Layer 7 of a small transformer language model trained on English Wikipedia (16 layers, counted from 0, width 128). Numbers have three digits each and are written without spaces.
In attention head 0, each number of a token's query is one row of weights dot the token's vector x. The head spreads its attention over the tokens so far by the softmax of query dot key.

Query weights of the head. A number n stands for (n - 500) times 0.0011.
q0: 562653490497456492481525623538565427575403629477363707603524532492523478596547531616425619440559435588396403537558569374433470485432500611282609518423464587582479387435479553456705490495543359503598466532531340515525500443458527339434577462690505404386597589513403508577547544551629663518530428431489497518635617671543352688295385558582511670432611570443518453427375591529449520679421
q1: 704446724424469477341539338557547565664577601480552509514300414406363474691434523579308500648708409617477626368374615466488532694476458524532497339584506417569434306475421491624448534480492451401548619449466395362481506610512551527509530476483508611429526540572424710485555522196503337486536532428565503472497413358393484439572483454460373521476519506628519308514524557340693257599586
q2: 506525326648607435500506618671491694410484497562534373563599707749611459429702517538557562559273474562672555469494392644383532431401586600433545617473539476577483276443617631609622395409601437651634494564540483533527547606591436532460636413546525457671406469557704553479472453638599618388626411488459534418424610591584465610525579597454497530430769532556443482526409473543539506396633
q3: 404392435572481497611511483483478610441467409489519462298506551333380440592462400494526461443375629403541394552520471386486559487402424494752436634534540432514516522471610432714348625497705503547243592580345406563534513363497520562582562668585445553503639427524491452560511527453441463258461508466494497676357506438554556444655535412356562432477511463313490625582418355494628558314554
q4: 445544671482426623573375420541540575523332422428332393478480397347388487530469486680639425514307509424572574564544556406394529469540398696660503578576609497363595377559607534492303603631634443602377561671273392417377462541452503613433607474570503428633718417521488497462573530530432566371566466532647430575276625584675555443460511402575428369471419517480468619522460343543513565494520
q5: 359482635497559545540383443565491708658214354397372427509540350412506486600470423558680451482373576426656552536718456379463421517421359617570399506525543543447577439580526518549338606580483367582293477612389410469321434520425425562452574433607486442515785379474450573472488590580307583423454362503647512758396494534559503342523482443490399463552451537410591742598540351597486536569364
q6: 636349380574435549645370652648792489457381444545222426521546482658520620537451617489710439452559561598793528406453321624308479477454546403489515604661716658515573401520537458446578455320400384309323521670586563587607463510325426480514327696437450466586632652453317672354559514470536450537636574474514346654450620575656578649657528747560718540368473600467487576441712279810488546474475
q7: 562478463650559591428474544340648422661628450565572664371436458447629689557513556500490636463594519539463358400556589616416680565539473380439688563559482448415399378632531468592392462600470500186488342340460484394648506651503257488475363600292452449314538660385470429503481617408435432542640424295611510624642506331493565510488506472490782434387527400631464198710438536532539490553555
q8: 401306486398352735582485416574584666387384550620328340621621555730439279290543532445405559521496449575656653375362451482427496453460513766668420347429316578493547394527433504430561280550517558733570549527569583380315510346690593490368604324554717527851500482551778585447507451400328548541426435586278323314471710563335594460428482597508268563482490504526248422475544470598476405564285
q9: 629529474402353793569377532531578316578454387477616388685388463490538479576344631483426724215595456524516517484420486237602433639731276473625493526535667568472450392506448709494535733609275540419477659575663523541535427406487497609434400490556395564442781539554375286389659477493481524510449517320575540602534627466525537598557428407603656682704618497675692589599466386534508540628469
q10: 358357541555565528601468614554496642482545599507400456586726571576579575311476585278478362695584613435490475208500525634419373358238634521493555662482252425370465454648551358497261308356619451405470378354563448454464434581573314386541564320441583493539341610421427720446459288444393365616721441464415309454783451514508610616444517738515379356557537465521329335404536532605453458388314
q11: 370376324593355595603624582536324460418435582542525351465543676578376506328521701601400294535395608515538557566548566601392260418280615757389448651467350572372352464433428507455680235200618308518517507530695610554473578500511601623391474356525493508718626280588530623386640411447510380632391585430192405473342429583485507622628576658425352482587520500347560584493787635585356629426362
q12: 391290594434670489500249692477489428567517547384808543955357587543570310401500315346628700507742398619584462416458485394586346579568611341568574408488539417596640537619554408575328631613401649571662424431551444475616482342445555448478538586518514441424364365641519700342551364734666599313655374388636334581752574678399528612443377515393745569500680583656486443580667435466496390692477
q13: 623443538325451588656472275508724449626450529390531614477374421508694465504754302543524544348586382588450751546424456408484759554464272397500578301718780500448542586489624465571467447561124749610677591667397527386327541508550600562462572701096500723480584469485553354371439613496460651374468271419520670352468590587534468171593470312450650412330482504652248388469444392481596380556289
q14: 370262244352569507723507567566496619407487545371689672563579511644433490399739451536522366444410489537531600430460485448443496539410594590647530507415507486441423561510476430534549340552466532639565417593410436305332574228577705665272591651226571504580486305678673698353398483564434576500308450449330256321349621670427234400817604570575540493446524439606427427416631544525540539515351
q15: 603538481455494604497419299487762533609470354574445669386430560524549468628724478444534523359476443388461666419486483394580752600320264493490393315466516416395698344500487679586393523455263516652529516561507487447385484516686346638688466520493606783419643623575462457449474516212390577450530451405416628428520553436486570202350275328563550439500447543648460388561372503543459662405497
q16: 492507411526502403523596464621405565309435453452376477442592555508539378465512442313407392524505500431495662418551482522480562502627414457393404561577514530457332580470474471507586456558491443507460596537565520423446493381505545606434391587378460471676539500528610475477636612492365528509372483594711534638443451530396527450399360566267543429330463483513653475512409607584381416556500
q17: 572453466582524663559425423414651544536549712542634434548464393545686614281543582415463687593437327561582574393570492519396448435409516494437625487522445453461479385441406645544477449524328505535581342492583581464408585592581393361484469305562469586561420615402644461545404427321480475649616500511486449500582413359406535634552651519604533520555534478414452408425586603554619589579364
q18: 284405394533455503612603452635428538474479385444409479293584564446443505541602329584680401419367738355514454559613452466567506394541448556712500602482472398577526604573661369594315554534753394561358478532539509582581505319546495537523503677639495424553650444568467442476520467574473468339535457429497497541404511547705404390473379506335529441392516424423522589678356314552468585384512
q19: 544506534384472526473518390366547473427580439534506555362465347209533469461330537577482367323736544419497333537482582363674362511550368530515375494437520494395388717431430431506518611569569378348435458335435579569506423336428559402399404532549500534479693549544403326627491559335424384525212610503530549669482436370560535389373389465540479515672342521569571545440565521503398506587372
q20: 614535598274419602463424385436362434608505444549570581485380410352422420463289433548432401367718524476369434564678546325674383569500379467545525421392511424564474593419437394706406590471517562339503549420487461553486399333444582517538479563500528459445629538466574398509591612250478331384361488396576565678392381304381593399497433260519389390578365521686480427342464546405500510561515
q21: 593542481455472593406398344635422213523443325573708548576431494411513456478387483552425506291575431459338558579361681382702264434682418477572605534497593355438401595508497635583518640486592494500483561503584494438441549436494636566489471500568549373445714534438432335473517486363439389432480668411561557541425457439383400509476511382488396374625581465573642491421439456409503500730547
q22: 453536659309487425589633448459268459369315360383490465470527291365459324503418390527556517471262429356454594641679393347500534688588381493369339392503557480541536483528371559538458657637465507664394558630345417560390361378372607593480728429707535489531776255443507250421559718574494473443402457541612596649396447541522509390405578329592362480497497608384619709471385479420534620576507
q23: 528411467705718423493663660378541634572500607487219500390675479574465600600520503479578517709529713472573459427574496663311698475325593393288525570584279514483510558561536316431421497337609317541415454408418324571657484651500319402557410589497423532320192533404454651651477464504550438474631368518524591400562385383647500462371596735316583451424374455420525545420590577670454414342725
q24: 394449548391446654399477462473579447434316301455436418465447451442466436478368490566575599296582457336650543564604432388572359627695422543602452555534575490450481369472333674560397673682512419543362576527407572549466478450329566615500547418632512365557895436485426417372654660344309566587500506540573484708474624566472630549500487320604394664613522563597711755497354299471515568689460
q25: 711668488697472453419565530471424266598707659500509487491290446441553590518394552510507554549526503539377373571523624537284373480567587307303553587520594452646366503423582525473493664355437528316588598403537513419640500716450396433581293529481506493291394556381317423611568442712632375536657544513612578554503289436599523633530491568416769429465593542526535516540551575368362338493648
q26: 305556535349507390567396466533504408551421363380564523682412504511520409473725398617534309369519394399659690543545440248628515724478387600434348347582642456649629650370531446601576518496216616747514560746290500716479503409446789544464556540521620569633596287743628573249550448427749651394570478414415482514390692692551410467565454525488496611452531709541503589468441332391463774534515
q27: 319327545448426630592463393402636641487509535600503157588477690565565559309513574427452510413587437527594573383463500506450360488219508594606587487585304527398568394494503510579413254539463507536583577491695622594238575468562573583441544433441356538722555419519442507411474560257371517610597484503177382566513605503454643457566532552423242615621469570260404327487591605427396464582278
q28: 351492338504535399647342675585452367460579525500730915598308684599504550489692415640459359461375244537570456640373442407532576650656552552576404395320602528716484592340293371668804380597350599754443546743517536474601692320496762647328480548488361445617379325699759544443488405576750544440351599459379445500219698488380262520748500672534617533448496500403478565414435630504496678533484
q29: 566564537590423612358521529507437440472563620655531174514430566475429593350163621396439598557627636660490350500482543578465298401430529577556500507496348567525439351484473537550442432341572428323553580295773555552549490497363370413595376375721320390454422605415375469661670394570462177677588596479493383661521410254459701750434493623485482592679559332415542472547686585548504307529563
q30: 189436503445483366457475449418482465549449412623552701287359535591484566586593592482431415411423334522698655586658489551606732597394338550658423462587430323468548405536285428591621319678424333668429436591555657563513540611514701708541678581658305404539304374513572521565284503396506585378468417507465472447359653344538465381579435517260249461369411475347431357428216500385649538633621
q31: 378284280304456574713319650431584561401469563268700441919530603520518503461667526534476500338631462682622515411364457326504348618370563485485559433477590604589537652450620336507464489493336575602569376518417560464404604282690642496318407618251582576565578352828609760274455500520570650489550511294366350507591632692447458417607456530544722620496611607531394318470742465579390504484246

Each question shows a short text with each token's key, already scaled and adjusted for position as the last token sees it. A number n stands for (n - 500) times 0.002.

Then comes the last token's vector x. A number n stands for (n - 500) times 0.0086.

0 " is": 472496435521502614419454554740228272557956663748512493513524614648617320754359686486670314664737
1 " e": 508423552478455536464414448641437394458650412605452437531505565607601475630463626535519508621482
2 "mp": 509579390598575613525424526584504423552545509439518450543507518542543490593394586529526504536551
3 "ow": 536539425507526570483481551576477463572609587443491488464574600550561388622345574561540487612541
4 "ered": 485478470447496585435487515712352355618680560574460549378550606630573362706397704518588386499679
5 " to": 482470504417441529408447495706349408523683528624513522441510587649591346735344701550609388727525
6 " perform": 439534511453429552500495484684400345575677569557503489468532578627613413615452616501625434673568
7 " review": 455471461444455544452517399619515390590522459509489545417520578636616471613445607531510472494520
x: 499506541495543543434553515533507431490510577450447449628531469428485472403502649538485496463444573510515577681598509434483611506523173478557559406453510490488479450570380531577524535464490481570563492489501549529465575531564550404470470514488560529565396422459509450506478480425444438454458515439463506496512544454496530527597448508531441503411514516497496489565535494484502502520475
Which token does the last token look at most, and with what share of its attention? 0 " is", with about 60%

0 "9": 484427474531550562467497471577452341667594531502455463526539501584555401655431638509569460629542
1 "8": 549428480516553537470501455565449370644560533496449446529519489556502453643432612520581476646557
2 " |": 472619368367418489422370518745341476612675675572565576358645670720629310853310850639768332679749
3 " ": 481506499438511562556450528635477413694587569462460560406528517581558485641448660493611444565623
4 " |": 450493497302395547454365576725425471596668667551480661287589722758693309871239770678651366642683
5 " ": 495464571416474605525426570671485405639654573504491548415496591642643437710368652573535468539626
6 " |\n": 520554391439555748411361566734409355527715587623403660402680797792823292901145758639505346680573
7 "|": 508440538410371432309321545798303490563763689612514512429551647736718201882279858657729320671716
x: 596543478571428514484474477504513538534527528549521502435419537426459526491535505506467525543484533563485477557507558491450533527493030569542544548398485452498439530499467519487533441523509516461464498508530551407431547476497440499563500524530377512515553498593492533533443611446444487519484499503459458501519518481529500531485491479550505498442467452511498578514590564521475477478485
Which token does the last token look at most, and with what share of its attention? 6 " |\n", with about 50%

0 " members": 462456477466503601475493492665343341526710498566419480511542553561623392700400617542586426639524
1 " of": 501537476464481507430415451710351386486715475651528521482534582650614293756377715497550373686526
2 " N": 498512498460491538480483500640480413558582438553489530475541508524482486587502568521503528637544
3 "S": 543489505509454488441448559620421409620614492557484445527485520589518450621460592581595478670546
4 "I": 491552496516464528497445521574559395571486422538485517467543538560585483592421507532469527609488
5 "C": 479529546500489588461509561566513417615604511536524469498496495555485527597445562595508507647524
6 "O": 506525510474424508452449505591512446523461430500503541512526544591553461606448573596494561586449
7 "P": 492503486511510490497444471581507473529512459506506541456547511565528471603461576538538514578492
x: 487470496474505463431526589473527504474418515496476571439470574483445460545554543533494503517467442421566584527469473520468533524544124514527448460465498482465486568529457488485498534516474479498563516467551471538505280469499501501626440407438524545530441520405558554433570521521479524470410465541485488493449518431467428473536454428465444475488601552474489496520486447468529475433487
Which two tokens does the last token look at most, in order? 1 " of", 0 " members"

0 "ara": 470525411463520605459470574629452449527655551499523462517574575626636378708297659647563456546578
1 ";": 585581314467486519415420613799330338556762547702530428461639621713591304818307762625639370652683
2 " K": 491520436490537553507515499569514498511578442489446481486495501550517483606474561613484515657507
3 "om": 453516423487407380405461525562469508482550425434522470504462534610578418578438617565523485569501
4 "o": 479537447452485537425445556640446446488652501534501477501514587626622362680330653556527437553528
5 ";": 448515488373437505440436648782373339561734562678406607295583614696550334793302723630600391612691
6 " K": 463501496495539539511515488564524497524569438481547526436498516556514489598472566607479520648504
7 "unt": 412472572497531522532554505584504506507623452472475481444488532567551395593424619663491502548538
x: 555530588462457478520498392467512490528584478439498462483641485543533472532516574507582564504476542549489477436547501570516499456503100488501546413532476490568429472524461555532502553639489459521560554411438494583525405466493566551596383549555549536545469488456549452506382530460529472478381536498521529458521589425490563466456481516447518500471509512501497546551563462507504487510511
Which two tokens does the last token look at most, in order? 1 ";", 5 ";"

0 "ume": 508468470461435535441481457673407385587640487578499505516613622679645410749324727565607402590580
1 " |": 520557377390427534447415570785351452595746684659535499412635704723618322865261819714706347718761
2 " D": 433497473501473519458448449680440461538637472585457502530485537608640465665463708549577439599617
3 "and": 477514429558441490345409464593423414597608413479478514603505576606657351671464692444471434497523
4 "ume": 496515492395383497440490443645422377558617432552500476476517549667626430703367688512570422572520
5 " |": 505451541303362524452400605774383456603719718619429579311557695731631313866241809721696352666787
6 " ": 520504549444463583531447596704462382643654564553508533439496565610593461679408644554560495542659
7 "8": 541462568428476583465415546648454356575591526486466563429494618611592452682438624535565472546614
x: 644560452409607469428433491485519548500429533499487528567426451417396470520451501548459500460537558522485471527501575347554521588448173492429448553491531507535496593497413465548523581483528483351419516438501504559494497502415641459487467440495630488521576502583507534496473459438523507471519505526518449495540481540581379536486523534496484537442525500508432414522531552614514529504547
Which token does the last token look at most? 1 " |"

0 "ew": 450492448577600533396427556599451393536608521474459472581510517548555371658336558604496477594508
1 "ay": 468584396478487522406473510642422344614632447556522467475600600623613343708405675534575449600576
2 "au": 541501444516556556469485479602476517514537536476522464502513526575546460661387594638528471552522
3 ";": 459581398406443467407455569789337357548741542704557542374608590685534333804338748637627380659677
4 " G": 518513430473499578488461525652465451503689527602514567454519526593586453669400617614536454631645
5 "ing": 534471498437397436411535481624411382606637438552485538462432503570520404618464651484533431577547
6 "in": 553475496503535572487475499622453484604649527508508508452555573573602387664493660523498457496628
7 "ya": 473451511422421459509542539659434488504613544502490527456479527590501389695364642629592464558577
x: 504473498549486560518510510556566482488488450496471481525575463505434496450547503541454522418527519536535509448455560333581512523542066493554490416518493453470457486505564554533536436552512494549544512466528528476487594426443558475467482513526492535520555520562512486419505533524499522523469473494502625492467482457495510442481382503504487470461455557583498448523589548440473454452527
Which token does the last token look at most? 3 ";"

0 "end": 474543500493499488416478517606452421607611494538510502540513488539545388654412624498534437605587
1 "it": 447538412517559575461513527622409468574729516512494496485532559578650358682372693588539428555606
2 "ure": 526531431451469484444499564602437368598653524534540478473563574616551380682321621499568423563571
3 " and": 489554475417459499450472564719380375518750527686528498418546555615516338739348660576526395655530
4 " administ": 540520452492485561453448514607495546508500536444511554450538550565585441613397573626570563574497
5 "rative": 497481509466508578440478549605403438450685576482563556451546549540584361659360607574628423600485
6 " f": 473521482483483520501457514554513570438556551488489570505451555567506449596418560593523471595521
7 "ram": 500454499509502605428472533559536528477503517467485540407518564540574459550444544645463573484493
x: 481417543515388539546547549513473478531591497402389418510619457333535533496462532537495457445520601447520533554490456577440512405479221562501517396538473541407449529555406489574511452471496558578544515509447474561443406594607532496551481453560521521546436535430550543408602516515451461535531491514457509535479490509467481550399348515523525416444523463559445569546539501518594570522502
Which token does the last token look at most? 7 "ram"

0 "-": 473501496461530497494382613757338555472763764654510534431504559630479327753293725623679349687676
1 "T": 421477473528527580478530499629496330664615509557457504443507535550508493614464597592544476652576
2 "ir": 514488432499518454429513572637418480443586549504482555434459473514454427544476580597636462620617
3 "ke": 520497514457504592491520484647413390559696470572497432466516549547580433650449609588513474539572
4 ";": 428534479388429469430469579767340331590744565704493519353551554652475406760366702613622379674690
5 " K": 511523490490529545512504492556518507528580457481562501464472508537499500599476564617479509648507
6 "ab": 498514439525508525408502470565512483530529400492479529452567521509522498580500506498411515486519
7 "a": 490566485475452516429551531641402425537696528563520486462474543641572406701367635599559414583579
x: 539483518481541584486499403488504482493462463463469477533563554565429493516539506475438497527504507486490494508500461437491486544483064467473557466556513486477489425523563540480528498524509521480474497540534435531499617450467640509456564561551530502411504552463487500438475574539531522556493497518510560562484513499477502508314365508486484473450421433526475437465501516417446514488479
Which two tokens does the last token look at most, in order? 4 ";", 0 "-"

0 "ud": 480562454557503517427440437561494488534558459483535489626571588582668400602401656527538448544572
1 "un": 449523450503563544464506601571516519534667644550424585475512527541474367650303629594440435476619
2 " L": 516471448489491566487463528612518436494565454541526479533534507532554452598393598607545521647536
3 "aki": 532482504416395470490518474629477371488603492513544440489499533663571464643405589586505478576547
4 ";": 413540462385397450425488563788348341561720517722488548338565578697504373778373722628616410663682
5 " Un": 477509515505522534455459621645439436490706504624559524491519535547603357630367655508518446610479
6 "g": 466508453518472510474503510586495456548589587549508396481526513592509441652371575548486430591605
7 "-B": 441522479548529501486494505604504505549601453523515452492506489559541464570468558533491513601522
x: 443439488559443476372472482422437521499396452477523469519442482550487485488449473466469514578424506605483487521538432648489590509578168530461524535587408528453549496540543523529579495592488501473558523554521420506363276523442436499591509540459491568583470496410509493600450487552509537476504524529503512516410497493472441420487518527509440480579505419500532432453436479469567543521522
Which token does the last token look at most? 5 " Un"

0 "gress": 448504479543543527413415543584460437528596472508491506583502600609683305670346618583514480491469
1 "ive": 537525448431474535422495497676400381614628495531508467463561596616577406699397647514585459582526
2 " |": 503587396367408525421408572770360449591708675650552549367626692717610318858270801703695365689752
3 " Sir": 548480499443487556498496462708376513449700472650484586445497556539540428671442649648565434661636
4 " John": 514507537404420541507530457651454390519663438576556546423461487532441505631471568616455481610569
5 " B": 496515457482528613497433596605499425553662528520544453499495529555604476625430543577505471599565
6 "enn": 458487554505487490421479531626417403634653478513544422444456507531524449614433583496527462581638
7 " |": 558430647309337494466439609745382427634734716622493475423439630702571320849268761689672357669780
x: 559496535506461516540453489523536535491504520502509436494445444462503527469499490473504495466548474530519552564480487280477439567433041511548490567496550456489487491515472491529473529524480451479470483484515478466359528465515580601450487481473397490514623494505484498527444559488461470483478492524495474506474520509559528497546493504493494498506476513526478509487552512548467515546468
Which token does the last token look at most? 2 " |"

0 " –": 501510487394384507423459539783343373523695499744452471474567621670567384776370727574643352707617
1 " such": 522504428540567596428456473702308316532713542584530484511580608635676336765409739481665355636596
2 " as": 531506470446517619490451535732382410495681518632473465496532622651589381738338602579543433628535
3 " the": 510541439488518568432439469761344380526718506658493510465556602632609314779329709573629439768495
4 " Sen": 547482463487533598462447536668404498493702528534550523511496542531583385625367638612560437617518
5 "ate": 480500542482419526431475484636430429566607464525508487525499569608568420695392640507549469621519
6 " Int": 480523473549503524498548465649428446577621448563491585457561559580515467584488576510529545608485
7 "ell": 492451530518506561406470563657471399561594462544555524406547597614626345631396651581534495549539
x: 572496524449378515481582530539528545477537451482482479541504505424481489471548492491417519433533505535447577472556574521378555532512137528446536507568555529449506546468339532529402522542480488542461491465478399517558523625479516423527508472595552360441414546527610440471530516468568503521450510518447496527580468503526573480539470584524500535455516485514435560555568487547538473428570
Which token does the last token look at most? 3 " the"